Layer 2 of a small transformer language model trained on English Wikipedia (11 layers, counted from 0, width 64).
A neuron's activation on a vector x is GELU(weights . x), where the dot is the dot product.

Input weights of the MLP neurons that the questions are about. A number n stands for (n - 128) times 0.0085.
n5: 115, 131, 105, 101, 136, 113, 116, 76, 137, 128, 91, 108, 169, 126, 104, 113, 122, 115, 102, 160, 118, 116, 119, 49, 124, 78, 183, 125, 99, 110, 171, 123, 108, 90, 174, 156, 159, 149, 176, 157, 149, 126, 111, 125, 91, 135, 143, 174, 219, 169, 140, 128, 110, 159, 169, 149, 154, 123, 133, 140, 78, 183, 190, 102
n19: 179, 143, 108, 162, 125, 173, 120, 113, 153, 124, 184, 183, 99, 152, 129, 63, 114, 71, 128, 97, 93, 69, 86, 96, 151, 106, 165, 148, 163, 133, 142, 96, 73, 109, 110, 104, 170, 94, 68, 121, 100, 179, 168, 80, 156, 131, 75, 96, 122, 147, 142, 183, 97, 104, 116, 161, 143, 153, 139, 123, 147, 64, 111, 144
n38: 118, 104, 183, 82, 110, 73, 127, 185, 118, 147, 54, 148, 130, 149, 131, 155, 155, 32, 174, 73, 88, 211, 153, 159, 172, 203, 119, 106, 116, 125, 141, 168, 123, 73, 183, 78, 115, 24, 191, 104, 75, 127, 137, 119, 60, 138, 124, 190, 7, 129, 163, 120, 153, 131, 173, 93, 150, 67, 90, 93, 151, 93, 184, 173
n39: 87, 101, 150, 69, 160, 146, 160, 181, 130, 147, 99, 137, 81, 127, 90, 186, 182, 123, 187, 123, 161, 170, 174, 178, 149, 119, 148, 78, 143, 134, 132, 131, 157, 95, 159, 122, 120, 176, 160, 125, 145, 121, 165, 162, 79, 119, 77, 113, 132, 131, 146, 143, 181, 165, 127, 174, 164, 123, 71, 146, 97, 48, 149, 106
n42: 120, 127, 170, 130, 179, 114, 154, 143, 146, 117, 65, 158, 138, 136, 143, 144, 139, 82, 154, 72, 100, 132, 134, 149, 147, 173, 108, 103, 139, 87, 120, 152, 159, 92, 73, 104, 113, 173, 156, 136, 136, 104, 97, 96, 112, 117, 131, 164, 146, 155, 172, 144, 184, 90, 145, 76, 123, 139, 81, 119, 132, 77, 88, 148
n43: 116, 106, 117, 114, 108, 151, 103, 173, 114, 155, 154, 149, 120, 99, 154, 150, 138, 169, 148, 141, 128, 100, 157, 71, 85, 126, 138, 158, 162, 70, 126, 115, 150, 184, 115, 124, 149, 156, 156, 147, 107, 120, 130, 163, 136, 130, 140, 112, 135, 112, 103, 191, 154, 118, 100, 152, 97, 123, 81, 170, 111, 178, 111, 101
n51: 189, 154, 92, 133, 153, 101, 108, 142, 140, 91, 141, 66, 130, 91, 157, 175, 145, 120, 150, 158, 162, 198, 167, 107, 130, 91, 109, 162, 107, 153, 165, 158, 138, 162, 147, 108, 143, 109, 122, 88, 113, 163, 139, 143, 116, 126, 144, 67, 117, 103, 78, 100, 148, 105, 129, 96, 132, 94, 141, 194, 90, 206, 173, 113
n55: 172, 71, 124, 101, 109, 137, 119, 91, 150, 97, 100, 96, 172, 165, 114, 117, 66, 103, 170, 142, 99, 132, 132, 96, 95, 89, 133, 91, 90, 69, 130, 126, 133, 106, 142, 152, 82, 174, 154, 118, 140, 93, 143, 101, 72, 132, 74, 216, 189, 112, 88, 128, 95, 158, 125, 149, 192, 74, 111, 157, 129, 119, 151, 74
n61: 152, 138, 119, 129, 142, 120, 144, 107, 124, 112, 111, 137, 163, 115, 127, 129, 70, 130, 132, 154, 97, 71, 93, 120, 142, 107, 93, 121, 123, 111, 103, 174, 73, 94, 121, 129, 95, 90, 132, 112, 79, 126, 126, 127, 123, 74, 114, 161, 170, 136, 154, 140, 150, 100, 105, 131, 101, 107, 120, 140, 105, 164, 154, 133
n88: 159, 118, 73, 121, 130, 150, 109, 77, 153, 137, 125, 118, 194, 97, 111, 128, 126, 60, 133, 142, 130, 130, 134, 134, 152, 112, 123, 200, 162, 96, 73, 156, 92, 109, 133, 106, 62, 76, 114, 76, 129, 138, 98, 86, 87, 139, 170, 113, 123, 135, 112, 111, 130, 121, 153, 93, 146, 97, 112, 129, 107, 160, 186, 163
n89: 110, 103, 99, 167, 157, 171, 31, 95, 62, 193, 141, 139, 119, 109, 139, 226, 111, 98, 90, 112, 94, 134, 194, 113, 137, 83, 95, 177, 211, 154, 117, 142, 92, 96, 87, 109, 118, 168, 157, 119, 165, 111, 130, 178, 136, 70, 115, 90, 84, 140, 189, 150, 133, 72, 168, 153, 145, 102, 101, 129, 76, 102, 182, 136
n92: 192, 159, 104, 108, 87, 66, 120, 137, 177, 126, 118, 165, 134, 156, 167, 119, 94, 112, 102, 54, 133, 82, 120, 141, 97, 117, 135, 102, 105, 142, 133, 67, 149, 89, 103, 113, 100, 127, 143, 134, 130, 117, 173, 129, 88, 130, 157, 120, 133, 87, 126, 197, 155, 140, 77, 111, 113, 137, 186, 75, 110, 63, 126, 95
n99: 112, 116, 134, 102, 113, 131, 132, 109, 110, 134, 108, 133, 152, 131, 153, 143, 151, 89, 123, 106, 61, 93, 81, 138, 112, 153, 131, 154, 153, 157, 102, 138, 64, 165, 169, 98, 90, 110, 150, 102, 128, 154, 147, 139, 47, 126, 97, 129, 133, 142, 90, 120, 141, 120, 142, 100, 127, 118, 150, 106, 107, 104, 149, 83
n102: 119, 123, 163, 121, 128, 103, 126, 86, 144, 135, 146, 129, 133, 117, 108, 155, 109, 118, 108, 124, 114, 154, 180, 104, 148, 73, 140, 122, 119, 120, 132, 104, 132, 99, 118, 122, 143, 121, 139, 150, 125, 153, 162, 138, 108, 99, 138, 126, 93, 127, 153, 130, 121, 112, 127, 93, 109, 115, 116, 98, 123, 126, 142, 164
n103: 116, 121, 120, 152, 106, 124, 118, 152, 147, 135, 130, 115, 127, 115, 125, 130, 138, 110, 125, 114, 126, 107, 118, 87, 132, 126, 140, 139, 146, 124, 155, 104, 124, 111, 119, 112, 159, 152, 132, 152, 124, 114, 126, 128, 139, 125, 118, 134, 112, 121, 135, 127, 134, 140, 110, 131, 112, 146, 108, 145, 131, 127, 130, 126
n104: 163, 164, 190, 95, 209, 57, 147, 164, 106, 102, 129, 155, 94, 154, 95, 72, 206, 50, 162, 109, 183, 142, 121, 77, 160, 173, 138, 122, 131, 132, 56, 123, 224, 98, 168, 126, 60, 108, 153, 167, 137, 140, 162, 101, 20, 117, 118, 100, 59, 202, 187, 52, 101, 133, 116, 104, 109, 87, 103, 159, 99, 69, 160, 119
n120: 60, 100, 121, 154, 172, 182, 148, 102, 103, 122, 60, 90, 201, 26, 108, 176, 126, 96, 105, 81, 128, 147, 139, 78, 185, 189, 152, 155, 121, 117, 127, 179, 27, 96, 76, 150, 90, 89, 146, 184, 97, 133, 72, 151, 97, 150, 86, 100, 144, 158, 118, 149, 89, 94, 100, 78, 112, 164, 111, 172, 124, 210, 234, 120
n131: 122, 172, 145, 126, 143, 83, 134, 133, 140, 66, 166, 112, 142, 66, 135, 114, 143, 66, 149, 168, 105, 116, 149, 122, 160, 112, 78, 106, 132, 126, 131, 80, 125, 84, 152, 115, 61, 101, 146, 194, 81, 195, 121, 54, 147, 93, 65, 128, 138, 162, 114, 75, 124, 130, 140, 72, 94, 153, 96, 74, 96, 150, 167, 96
n134: 89, 139, 145, 139, 154, 124, 118, 52, 178, 142, 121, 146, 94, 166, 156, 84, 132, 100, 126, 84, 100, 189, 137, 128, 105, 126, 134, 98, 126, 67, 95, 75, 71, 131, 130, 108, 93, 136, 132, 105, 96, 152, 117, 101, 117, 118, 162, 116, 102, 124, 151, 159, 138, 102, 113, 130, 73, 188, 145, 102, 161, 158, 136, 121
n135: 217, 209, 173, 158, 99, 110, 132, 136, 161, 94, 168, 153, 86, 210, 93, 59, 81, 37, 165, 55, 114, 104, 155, 143, 136, 142, 172, 164, 121, 97, 127, 121, 140, 107, 122, 88, 122, 143, 172, 146, 202, 201, 171, 119, 124, 129, 126, 193, 136, 162, 103, 185, 186, 25, 162, 108, 55, 174, 120, 115, 117, 118, 69, 105
n149: 86, 69, 156, 93, 143, 142, 155, 77, 158, 153, 152, 169, 39, 90, 57, 168, 135, 105, 94, 146, 168, 136, 173, 113, 99, 84, 169, 121, 144, 111, 127, 106, 139, 134, 89, 198, 140, 150, 75, 169, 155, 141, 166, 203, 143, 119, 101, 152, 91, 167, 89, 145, 178, 101, 83, 76, 157, 162, 109, 176, 73, 177, 77, 218
n151: 88, 122, 162, 146, 103, 111, 104, 132, 113, 149, 119, 118, 131, 160, 149, 141, 101, 109, 96, 154, 160, 103, 162, 88, 141, 140, 151, 135, 164, 139, 126, 164, 116, 147, 127, 154, 127, 161, 116, 136, 123, 135, 158, 164, 169, 129, 138, 126, 114, 169, 124, 121, 160, 151, 126, 126, 125, 118, 124, 166, 129, 98, 140, 126
n164: 35, 119, 158, 74, 135, 76, 146, 150, 146, 162, 117, 154, 69, 102, 154, 122, 155, 168, 138, 159, 147, 167, 134, 121, 114, 139, 126, 134, 116, 105, 152, 172, 134, 137, 148, 134, 124, 137, 113, 162, 144, 138, 119, 116, 138, 115, 101, 130, 116, 155, 163, 157, 132, 117, 130, 133, 130, 117, 134, 133, 113, 99, 91, 142
n182: 174, 127, 134, 122, 170, 127, 95, 162, 146, 114, 148, 139, 37, 127, 122, 98, 162, 163, 147, 85, 190, 169, 164, 112, 128, 100, 108, 139, 82, 147, 109, 162, 104, 100, 173, 111, 101, 122, 72, 63, 79, 80, 125, 106, 94, 103, 80, 165, 160, 159, 167, 127, 88, 136, 177, 172, 148, 160, 176, 55, 145, 74, 182, 125
n183: 160, 121, 131, 132, 99, 113, 108, 145, 160, 126, 194, 153, 170, 158, 126, 116, 144, 120, 77, 127, 174, 111, 89, 109, 125, 102, 174, 152, 124, 133, 146, 118, 160, 143, 102, 116, 175, 150, 156, 41, 155, 101, 145, 115, 130, 105, 127, 99, 133, 103, 59, 211, 136, 86, 162, 124, 151, 145, 139, 135, 80, 137, 180, 68
n190: 68, 107, 222, 117, 106, 45, 97, 167, 141, 95, 37, 194, 149, 192, 101, 179, 129, 100, 99, 102, 169, 129, 98, 58, 145, 169, 196, 175, 105, 64, 168, 100, 119, 111, 183, 150, 114, 120, 155, 158, 149, 117, 194, 133, 140, 87, 207, 190, 61, 160, 213, 166, 249, 159, 189, 176, 87, 151, 89, 145, 71, 25, 207, 136
n192: 119, 208, 192, 56, 210, 88, 90, 184, 138, 146, 144, 171, 124, 161, 147, 131, 120, 105, 131, 136, 121, 93, 119, 109, 130, 61, 147, 177, 80, 113, 131, 141, 113, 129, 154, 143, 86, 185, 124, 117, 174, 136, 167, 133, 51, 112, 89, 72, 126, 46, 139, 173, 148, 65, 124, 118, 169, 99, 122, 122, 27, 108, 201, 154
n201: 141, 151, 54, 164, 109, 132, 107, 143, 157, 165, 121, 109, 157, 136, 153, 23, 76, 25, 82, 154, 47, 110, 84, 140, 139, 82, 204, 201, 60, 177, 199, 91, 67, 133, 129, 135, 152, 69, 183, 165, 166, 193, 116, 105, 116, 52, 94, 139, 149, 202, 138, 133, 182, 190, 132, 147, 170, 179, 196, 99, 55, 118, 137, 167
n211: 91, 172, 124, 111, 168, 177, 149, 96, 99, 141, 105, 132, 112, 186, 108, 132, 187, 106, 170, 108, 98, 122, 107, 129, 183, 121, 137, 145, 177, 153, 90, 134, 73, 59, 151, 149, 88, 103, 186, 157, 166, 143, 121, 141, 65, 102, 143, 145, 166, 148, 134, 171, 156, 15, 100, 83, 33, 97, 98, 109, 109, 146, 148, 112
n241: 149, 135, 156, 134, 121, 154, 183, 89, 153, 112, 101, 69, 134, 94, 123, 112, 111, 159, 121, 122, 136, 108, 130, 121, 117, 105, 101, 91, 106, 97, 119, 134, 178, 87, 135, 133, 79, 96, 148, 107, 116, 131, 84, 97, 96, 121, 141, 155, 142, 128, 106, 148, 108, 53, 122, 132, 154, 119, 127, 91, 152, 147, 146, 160
n253: 95, 144, 172, 92, 125, 165, 201, 43, 123, 160, 136, 113, 101, 156, 149, 118, 124, 133, 121, 203, 171, 104, 103, 88, 59, 104, 140, 99, 134, 91, 137, 73, 208, 107, 134, 200, 79, 140, 189, 173, 158, 62, 156, 134, 114, 119, 89, 155, 193, 113, 100, 173, 122, 131, 99, 146, 129, 160, 115, 162, 140, 119, 97, 174

Each question shows a token from some text and the vector x that enters the MLP there. A number n stands for (n - 128) times 0.026.

" BBC": 84, 127, 123, 159, 94, 103, 125, 89, 118, 85, 145, 117, 160, 179, 66, 100, 155, 165, 93, 129, 107, 126, 165, 159, 127, 128, 147, 144, 98, 71, 120, 149, 131, 141, 144, 117, 151, 144, 125, 131, 117, 92, 107, 162, 118, 129, 148, 134, 109, 106, 139, 71, 110, 151, 95, 83, 151, 125, 90, 70, 132, 136, 123, 120
Which neuron fires most, and how strongly? n102, at about 1.3

"it": 110, 127, 132, 162, 104, 111, 139, 130, 131, 130, 152, 105, 210, 211, 121, 97, 130, 188, 125, 107, 108, 94, 154, 145, 155, 148, 90, 127, 99, 97, 121, 173, 117, 179, 119, 94, 169, 146, 134, 143, 161, 123, 110, 124, 118, 134, 149, 121, 150, 91, 114, 121, 123, 122, 106, 97, 156, 124, 114, 99, 162, 149, 120, 199
The neuron with the highest activation: n241

"a": 107, 143, 139, 145, 113, 176, 99, 89, 94, 99, 159, 133, 225, 159, 101, 100, 149, 168, 121, 163, 101, 109, 111, 150, 172, 161, 82, 89, 96, 145, 112, 148, 151, 149, 128, 95, 144, 150, 108, 132, 140, 139, 122, 141, 144, 122, 136, 130, 141, 24, 116, 106, 136, 125, 112, 101, 123, 132, 107, 108, 147, 132, 149, 165
Which neuron fires most, and how strongly? n61, at about 0.64

" commission": 95, 160, 126, 117, 123, 83, 142, 93, 167, 84, 135, 129, 161, 166, 75, 125, 147, 170, 111, 102, 97, 69, 143, 160, 136, 103, 138, 122, 149, 108, 135, 147, 157, 155, 138, 129, 182, 130, 129, 152, 126, 86, 137, 141, 102, 164, 122, 150, 129, 69, 152, 69, 125, 186, 91, 99, 127, 121, 109, 117, 142, 137, 97, 134
The neuron with the highest activation: n92

" com": 82, 138, 121, 160, 80, 112, 180, 108, 102, 108, 91, 113, 114, 169, 128, 130, 137, 197, 119, 125, 112, 101, 123, 180, 108, 154, 99, 93, 134, 94, 118, 143, 152, 162, 161, 126, 112, 131, 75, 187, 124, 78, 117, 136, 102, 105, 145, 157, 127, 69, 115, 118, 136, 166, 102, 139, 137, 155, 109, 139, 132, 127, 108, 135
The neuron with the highest activation: n253

" ": 113, 113, 140, 171, 151, 121, 87, 139, 66, 79, 122, 103, 150, 126, 114, 104, 182, 148, 95, 163, 147, 108, 127, 127, 126, 109, 86, 131, 112, 92, 104, 173, 111, 133, 151, 96, 188, 138, 122, 154, 162, 86, 158, 146, 114, 144, 148, 136, 95, 27, 108, 119, 161, 138, 142, 127, 145, 139, 156, 100, 144, 156, 102, 128
Which neuron fires most, and how strongly? n51, at about 1.1

"0": 80, 139, 132, 145, 163, 201, 154, 135, 112, 83, 127, 118, 152, 122, 94, 113, 175, 180, 172, 153, 113, 131, 111, 138, 119, 111, 86, 118, 154, 105, 93, 153, 167, 123, 116, 105, 164, 144, 149, 119, 130, 98, 131, 172, 104, 143, 108, 154, 114, 68, 152, 125, 142, 168, 151, 128, 166, 139, 130, 104, 82, 134, 107, 99
The neuron with the highest activation: n39

" after": 114, 151, 154, 144, 98, 143, 128, 91, 150, 66, 132, 123, 179, 149, 91, 131, 191, 182, 142, 139, 113, 98, 125, 155, 96, 115, 103, 130, 124, 97, 150, 134, 86, 90, 138, 121, 205, 141, 146, 164, 137, 93, 139, 156, 168, 166, 110, 151, 108, 96, 162, 106, 98, 159, 117, 79, 129, 129, 139, 125, 112, 109, 111, 150
The two highest activations, in order: n103, n5

" cross": 97, 141, 92, 154, 86, 137, 118, 106, 106, 114, 119, 147, 173, 165, 54, 139, 155, 190, 112, 123, 107, 124, 137, 178, 140, 133, 114, 126, 173, 104, 126, 118, 178, 120, 161, 123, 199, 145, 108, 130, 131, 109, 126, 157, 141, 123, 109, 184, 131, 94, 141, 99, 135, 166, 105, 139, 138, 134, 134, 121, 119, 125, 109, 150
The neuron with the highest activation: n39

".:": 120, 120, 138, 138, 126, 182, 102, 94, 132, 49, 135, 122, 124, 163, 99, 73, 225, 170, 121, 122, 116, 97, 140, 169, 111, 122, 111, 124, 125, 138, 100, 134, 98, 148, 105, 92, 220, 129, 130, 130, 105, 100, 129, 141, 157, 148, 136, 130, 95, 126, 114, 118, 128, 149, 161, 77, 123, 144, 132, 111, 154, 120, 129, 157
Which three neurons fire most, strongest first? n19, n182, n134

".": 126, 148, 163, 119, 119, 138, 69, 120, 105, 72, 95, 111, 173, 189, 90, 127, 216, 161, 61, 137, 120, 121, 99, 134, 108, 134, 108, 137, 132, 81, 115, 161, 130, 149, 134, 120, 159, 132, 106, 181, 107, 126, 146, 139, 123, 139, 140, 157, 100, 100, 169, 113, 117, 131, 157, 107, 146, 147, 132, 125, 118, 134, 155, 132
The neuron with the highest activation: n190

"1": 100, 144, 124, 172, 142, 196, 132, 132, 101, 67, 168, 105, 165, 113, 113, 89, 165, 166, 154, 151, 106, 142, 101, 110, 155, 107, 64, 116, 148, 116, 95, 138, 151, 112, 118, 97, 185, 128, 138, 159, 127, 129, 142, 167, 135, 127, 144, 142, 98, 61, 133, 122, 133, 165, 154, 79, 149, 107, 142, 106, 109, 115, 110, 158
The two highest activations, in order: n131, n102

" the": 111, 136, 136, 156, 116, 97, 100, 109, 133, 112, 137, 122, 144, 214, 77, 94, 159, 128, 109, 146, 116, 104, 143, 184, 149, 126, 100, 131, 88, 119, 93, 152, 94, 138, 144, 132, 189, 158, 124, 178, 135, 102, 134, 167, 170, 110, 122, 151, 115, 84, 147, 112, 135, 185, 141, 122, 103, 139, 129, 145, 120, 135, 158, 142
The neuron with the highest activation: n190

" Avenue": 112, 149, 90, 153, 128, 146, 97, 125, 95, 77, 124, 137, 190, 176, 84, 77, 177, 142, 98, 120, 93, 142, 122, 143, 114, 119, 114, 111, 157, 112, 103, 125, 149, 112, 159, 116, 113, 141, 115, 161, 127, 100, 128, 146, 139, 108, 154, 173, 98, 119, 129, 65, 131, 191, 113, 69, 137, 114, 99, 96, 117, 147, 137, 119
Which neuron fires most, and how strongly? n104, at about 2.4

" Germany": 75, 172, 143, 144, 82, 128, 142, 114, 136, 54, 136, 112, 143, 176, 101, 106, 167, 127, 107, 145, 124, 131, 121, 165, 146, 114, 89, 120, 127, 102, 106, 135, 139, 150, 115, 106, 111, 162, 113, 112, 164, 118, 123, 165, 143, 158, 119, 128, 106, 67, 108, 88, 119, 204, 101, 91, 150, 117, 100, 109, 123, 160, 127, 150
The neuron with the highest activation: n131

" late": 98, 126, 123, 135, 106, 113, 197, 124, 99, 103, 146, 117, 171, 149, 98, 108, 157, 170, 90, 164, 123, 123, 116, 189, 131, 139, 109, 123, 80, 126, 82, 173, 139, 128, 141, 141, 156, 126, 137, 167, 113, 139, 90, 161, 158, 121, 92, 154, 71, 93, 148, 86, 119, 178, 117, 110, 137, 120, 161, 138, 110, 130, 86, 136
The two highest activations, in order: n164, n149

"ity": 92, 138, 113, 104, 150, 135, 129, 116, 94, 87, 144, 146, 184, 210, 92, 96, 200, 140, 136, 134, 93, 112, 141, 179, 132, 146, 92, 109, 122, 135, 117, 143, 150, 148, 113, 115, 148, 125, 124, 144, 157, 103, 91, 132, 123, 162, 135, 146, 101, 62, 133, 119, 134, 112, 90, 62, 141, 127, 117, 125, 146, 130, 139, 166
The neuron with the highest activation: n211

" L": 112, 118, 108, 132, 87, 141, 106, 64, 130, 92, 135, 121, 126, 122, 109, 79, 144, 169, 118, 132, 125, 116, 133, 160, 173, 157, 124, 145, 129, 144, 110, 127, 158, 163, 176, 88, 171, 181, 121, 170, 100, 138, 104, 153, 126, 156, 134, 127, 118, 75, 134, 106, 116, 144, 123, 97, 152, 128, 170, 77, 132, 136, 169, 162
The two highest activations, in order: n102, n182

";": 145, 153, 176, 162, 112, 121, 77, 101, 141, 95, 126, 128, 166, 195, 113, 82, 205, 144, 98, 154, 110, 113, 114, 149, 129, 119, 85, 140, 126, 111, 116, 180, 102, 147, 125, 102, 190, 133, 119, 168, 118, 132, 105, 176, 178, 133, 124, 140, 106, 107, 117, 136, 161, 170, 143, 88, 148, 135, 108, 102, 125, 146, 138, 137
Which neuron fires most, and how strongly? n151, at about 1.1

"-": 123, 135, 144, 166, 137, 118, 88, 113, 112, 76, 121, 119, 164, 182, 124, 149, 193, 179, 97, 127, 119, 101, 144, 158, 137, 91, 100, 153, 98, 105, 93, 165, 140, 141, 131, 97, 171, 132, 111, 177, 167, 138, 157, 131, 138, 130, 163, 151, 134, 36, 121, 129, 94, 110, 153, 96, 140, 134, 91, 118, 132, 126, 83, 126
The neuron with the highest activation: n192

" series": 89, 130, 120, 140, 103, 115, 122, 84, 101, 78, 153, 118, 165, 165, 71, 92, 174, 132, 137, 139, 94, 73, 148, 171, 135, 127, 113, 131, 119, 127, 149, 142, 140, 126, 145, 133, 163, 109, 111, 156, 106, 114, 102, 140, 132, 153, 160, 140, 132, 34, 149, 96, 102, 136, 102, 131, 145, 124, 83, 94, 137, 102, 83, 122
Which neuron fires most, and how strongly? n103, at about 0.12

"–": 117, 124, 133, 186, 118, 150, 113, 142, 79, 83, 114, 114, 166, 129, 117, 99, 162, 160, 94, 123, 132, 133, 98, 182, 132, 121, 91, 160, 75, 122, 127, 175, 150, 106, 121, 102, 161, 160, 119, 173, 161, 140, 158, 145, 106, 151, 170, 128, 110, 41, 142, 113, 130, 106, 120, 95, 151, 124, 125, 114, 110, 195, 114, 115
Which three neurons fire most, strongest first? n51, n192, n120

" P": 114, 129, 121, 144, 135, 142, 95, 97, 122, 92, 147, 111, 118, 126, 142, 117, 108, 217, 142, 93, 124, 103, 107, 167, 168, 150, 103, 137, 127, 123, 97, 142, 164, 182, 157, 86, 112, 178, 152, 176, 97, 73, 134, 148, 125, 145, 155, 137, 142, 88, 121, 95, 126, 147, 135, 111, 151, 156, 169, 103, 142, 121, 132, 139
The neuron with the highest activation: n182

"13": 101, 127, 147, 145, 156, 149, 124, 130, 90, 120, 178, 81, 189, 122, 107, 91, 169, 149, 141, 127, 115, 90, 108, 148, 150, 129, 109, 145, 176, 99, 123, 140, 119, 172, 135, 103, 137, 159, 107, 150, 135, 134, 134, 187, 130, 136, 145, 164, 80, 65, 113, 100, 95, 139, 129, 107, 148, 131, 160, 91, 81, 160, 86, 137
Which three neurons fire most, strongest first? n99, n43, n192

" G": 124, 123, 103, 171, 111, 148, 114, 116, 130, 82, 161, 134, 145, 142, 117, 125, 139, 216, 133, 134, 127, 70, 137, 140, 168, 122, 94, 113, 142, 85, 113, 151, 154, 143, 185, 95, 155, 178, 128, 140, 113, 105, 139, 140, 136, 129, 114, 142, 140, 107, 121, 88, 100, 183, 129, 113, 145, 135, 162, 82, 126, 106, 181, 152
The neuron with the highest activation: n182

"ia": 103, 162, 130, 157, 97, 161, 118, 119, 80, 75, 156, 103, 208, 183, 101, 147, 168, 170, 111, 127, 88, 128, 123, 154, 155, 143, 62, 104, 116, 115, 98, 132, 145, 135, 106, 109, 107, 160, 122, 127, 173, 136, 120, 127, 139, 155, 145, 130, 117, 84, 107, 105, 135, 139, 93, 109, 138, 132, 124, 144, 116, 149, 135, 177
The neuron with the highest activation: n88

"ili": 118, 152, 147, 166, 120, 115, 165, 125, 129, 124, 169, 124, 174, 194, 125, 118, 128, 161, 140, 147, 84, 109, 91, 173, 181, 143, 105, 66, 136, 136, 115, 170, 136, 135, 129, 110, 185, 135, 88, 106, 134, 127, 108, 158, 141, 130, 130, 120, 139, 47, 119, 93, 141, 163, 106, 93, 146, 136, 110, 97, 96, 152, 129, 170
The neuron with the highest activation: n61

" Park": 124, 133, 88, 123, 114, 129, 95, 87, 120, 71, 129, 144, 186, 160, 60, 139, 159, 171, 111, 151, 85, 101, 113, 155, 133, 138, 130, 114, 154, 105, 104, 130, 170, 155, 150, 112, 141, 145, 102, 145, 165, 99, 108, 139, 118, 117, 139, 163, 130, 112, 127, 77, 125, 160, 91, 83, 134, 134, 125, 88, 128, 140, 125, 143
The neuron with the highest activation: n55

" of": 131, 173, 149, 140, 111, 154, 108, 111, 127, 82, 130, 97, 202, 155, 109, 95, 146, 210, 114, 98, 92, 112, 136, 179, 103, 110, 88, 142, 88, 153, 119, 184, 99, 93, 131, 109, 183, 162, 135, 176, 143, 103, 118, 160, 158, 154, 126, 141, 116, 110, 129, 79, 145, 129, 130, 139, 113, 125, 128, 120, 103, 121, 138, 140
The neuron with the highest activation: n61

"ol": 127, 154, 140, 107, 108, 157, 121, 93, 134, 123, 130, 124, 214, 145, 99, 107, 109, 146, 127, 123, 93, 99, 119, 135, 160, 163, 96, 88, 140, 158, 88, 162, 160, 161, 134, 104, 174, 148, 101, 141, 174, 119, 130, 153, 119, 178, 165, 121, 124, 74, 104, 81, 103, 135, 132, 77, 150, 127, 121, 164, 151, 150, 142, 157
The two highest activations, in order: n88, n120

" M": 113, 131, 110, 169, 88, 137, 103, 95, 110, 99, 133, 127, 171, 153, 130, 106, 134, 155, 139, 130, 148, 117, 130, 184, 139, 138, 111, 139, 98, 127, 73, 159, 165, 138, 141, 69, 138, 169, 137, 180, 133, 66, 134, 155, 128, 153, 155, 146, 128, 91, 97, 85, 98, 142, 118, 115, 168, 135, 174, 124, 136, 125, 151, 144
Which neuron fires most, and how strongly? n55, at about 1.3

"als": 88, 138, 157, 87, 86, 130, 109, 102, 89, 86, 122, 159, 202, 159, 74, 82, 181, 164, 136, 137, 84, 96, 144, 160, 145, 139, 96, 112, 138, 148, 130, 136, 147, 182, 116, 118, 131, 135, 98, 153, 158, 124, 125, 130, 129, 175, 154, 132, 112, 99, 117, 99, 148, 109, 106, 113, 124, 117, 150, 130, 141, 170, 129, 165
Which three neurons fire most, strongest first? n211, n99, n149

"old": 122, 138, 131, 141, 112, 139, 139, 111, 166, 99, 125, 103, 222, 173, 63, 105, 136, 168, 101, 148, 121, 118, 106, 179, 119, 144, 106, 91, 147, 125, 122, 150, 126, 171, 120, 101, 144, 155, 99, 150, 158, 127, 120, 173, 112, 164, 126, 164, 144, 104, 149, 109, 127, 115, 97, 82, 108, 127, 133, 127, 133, 126, 68, 138
Which neuron fires most, and how strongly? n42, at about 1

":": 121, 139, 143, 169, 128, 148, 102, 89, 125, 52, 110, 129, 170, 178, 99, 69, 214, 146, 118, 126, 108, 141, 141, 158, 104, 116, 78, 149, 89, 108, 132, 159, 108, 159, 119, 98, 172, 150, 123, 172, 114, 125, 121, 154, 142, 143, 152, 130, 82, 77, 112, 124, 122, 137, 146, 104, 123, 148, 109, 105, 158, 133, 123, 124
The two highest activations, in order: n134, n135

"202": 85, 119, 155, 115, 145, 126, 151, 89, 111, 64, 176, 134, 130, 123, 94, 83, 167, 137, 117, 173, 89, 114, 121, 149, 152, 186, 107, 144, 130, 77, 136, 163, 121, 168, 146, 130, 204, 125, 101, 136, 168, 125, 133, 139, 132, 151, 143, 90, 115, 63, 133, 111, 122, 133, 115, 91, 157, 138, 128, 106, 100, 135, 101, 126
Which neuron fires most, and how strongly? n149, at about 1.4

" Win": 99, 113, 109, 183, 78, 119, 113, 129, 125, 75, 92, 131, 156, 135, 110, 105, 175, 173, 93, 121, 138, 81, 110, 135, 151, 102, 109, 99, 119, 117, 120, 112, 129, 134, 163, 116, 159, 167, 102, 133, 109, 123, 111, 144, 162, 132, 147, 116, 95, 81, 118, 107, 150, 140, 93, 75, 138, 84, 129, 90, 160, 142, 111, 165
The neuron with the highest activation: n103

" Country": 102, 138, 117, 139, 105, 116, 125, 114, 105, 81, 100, 130, 201, 172, 123, 83, 160, 112, 140, 142, 74, 119, 142, 205, 131, 157, 102, 108, 127, 106, 133, 146, 131, 123, 112, 115, 105, 154, 121, 117, 145, 96, 137, 163, 111, 149, 135, 132, 103, 69, 123, 77, 124, 134, 95, 56, 147, 111, 100, 104, 169, 142, 143, 167
Which three neurons fire most, strongest first? n38, n42, n88

" tournament": 80, 145, 133, 116, 80, 87, 106, 76, 95, 99, 133, 146, 159, 178, 75, 99, 144, 127, 126, 144, 116, 85, 138, 155, 125, 146, 110, 117, 110, 92, 151, 155, 159, 82, 128, 103, 161, 131, 117, 128, 124, 104, 130, 149, 132, 163, 141, 159, 124, 58, 147, 105, 136, 178, 98, 114, 146, 132, 76, 106, 130, 150, 93, 114
The neuron with the highest activation: n55

" gradu": 104, 141, 140, 180, 89, 107, 198, 127, 107, 107, 150, 139, 143, 195, 117, 89, 138, 168, 86, 132, 127, 106, 128, 136, 119, 134, 132, 81, 141, 96, 149, 139, 119, 132, 111, 128, 181, 124, 83, 158, 121, 101, 143, 131, 118, 138, 150, 157, 130, 71, 132, 33, 112, 194, 124, 98, 133, 128, 134, 100, 104, 146, 140, 115
The neuron with the highest activation: n5

"ie": 107, 182, 149, 177, 118, 169, 161, 152, 101, 99, 141, 127, 183, 138, 69, 121, 158, 180, 107, 122, 119, 125, 93, 148, 146, 144, 68, 112, 113, 111, 113, 134, 147, 172, 152, 94, 113, 151, 117, 145, 157, 121, 143, 123, 134, 149, 104, 135, 121, 73, 119, 131, 96, 142, 113, 60, 126, 138, 110, 130, 123, 129, 155, 168
The neuron with the highest activation: n120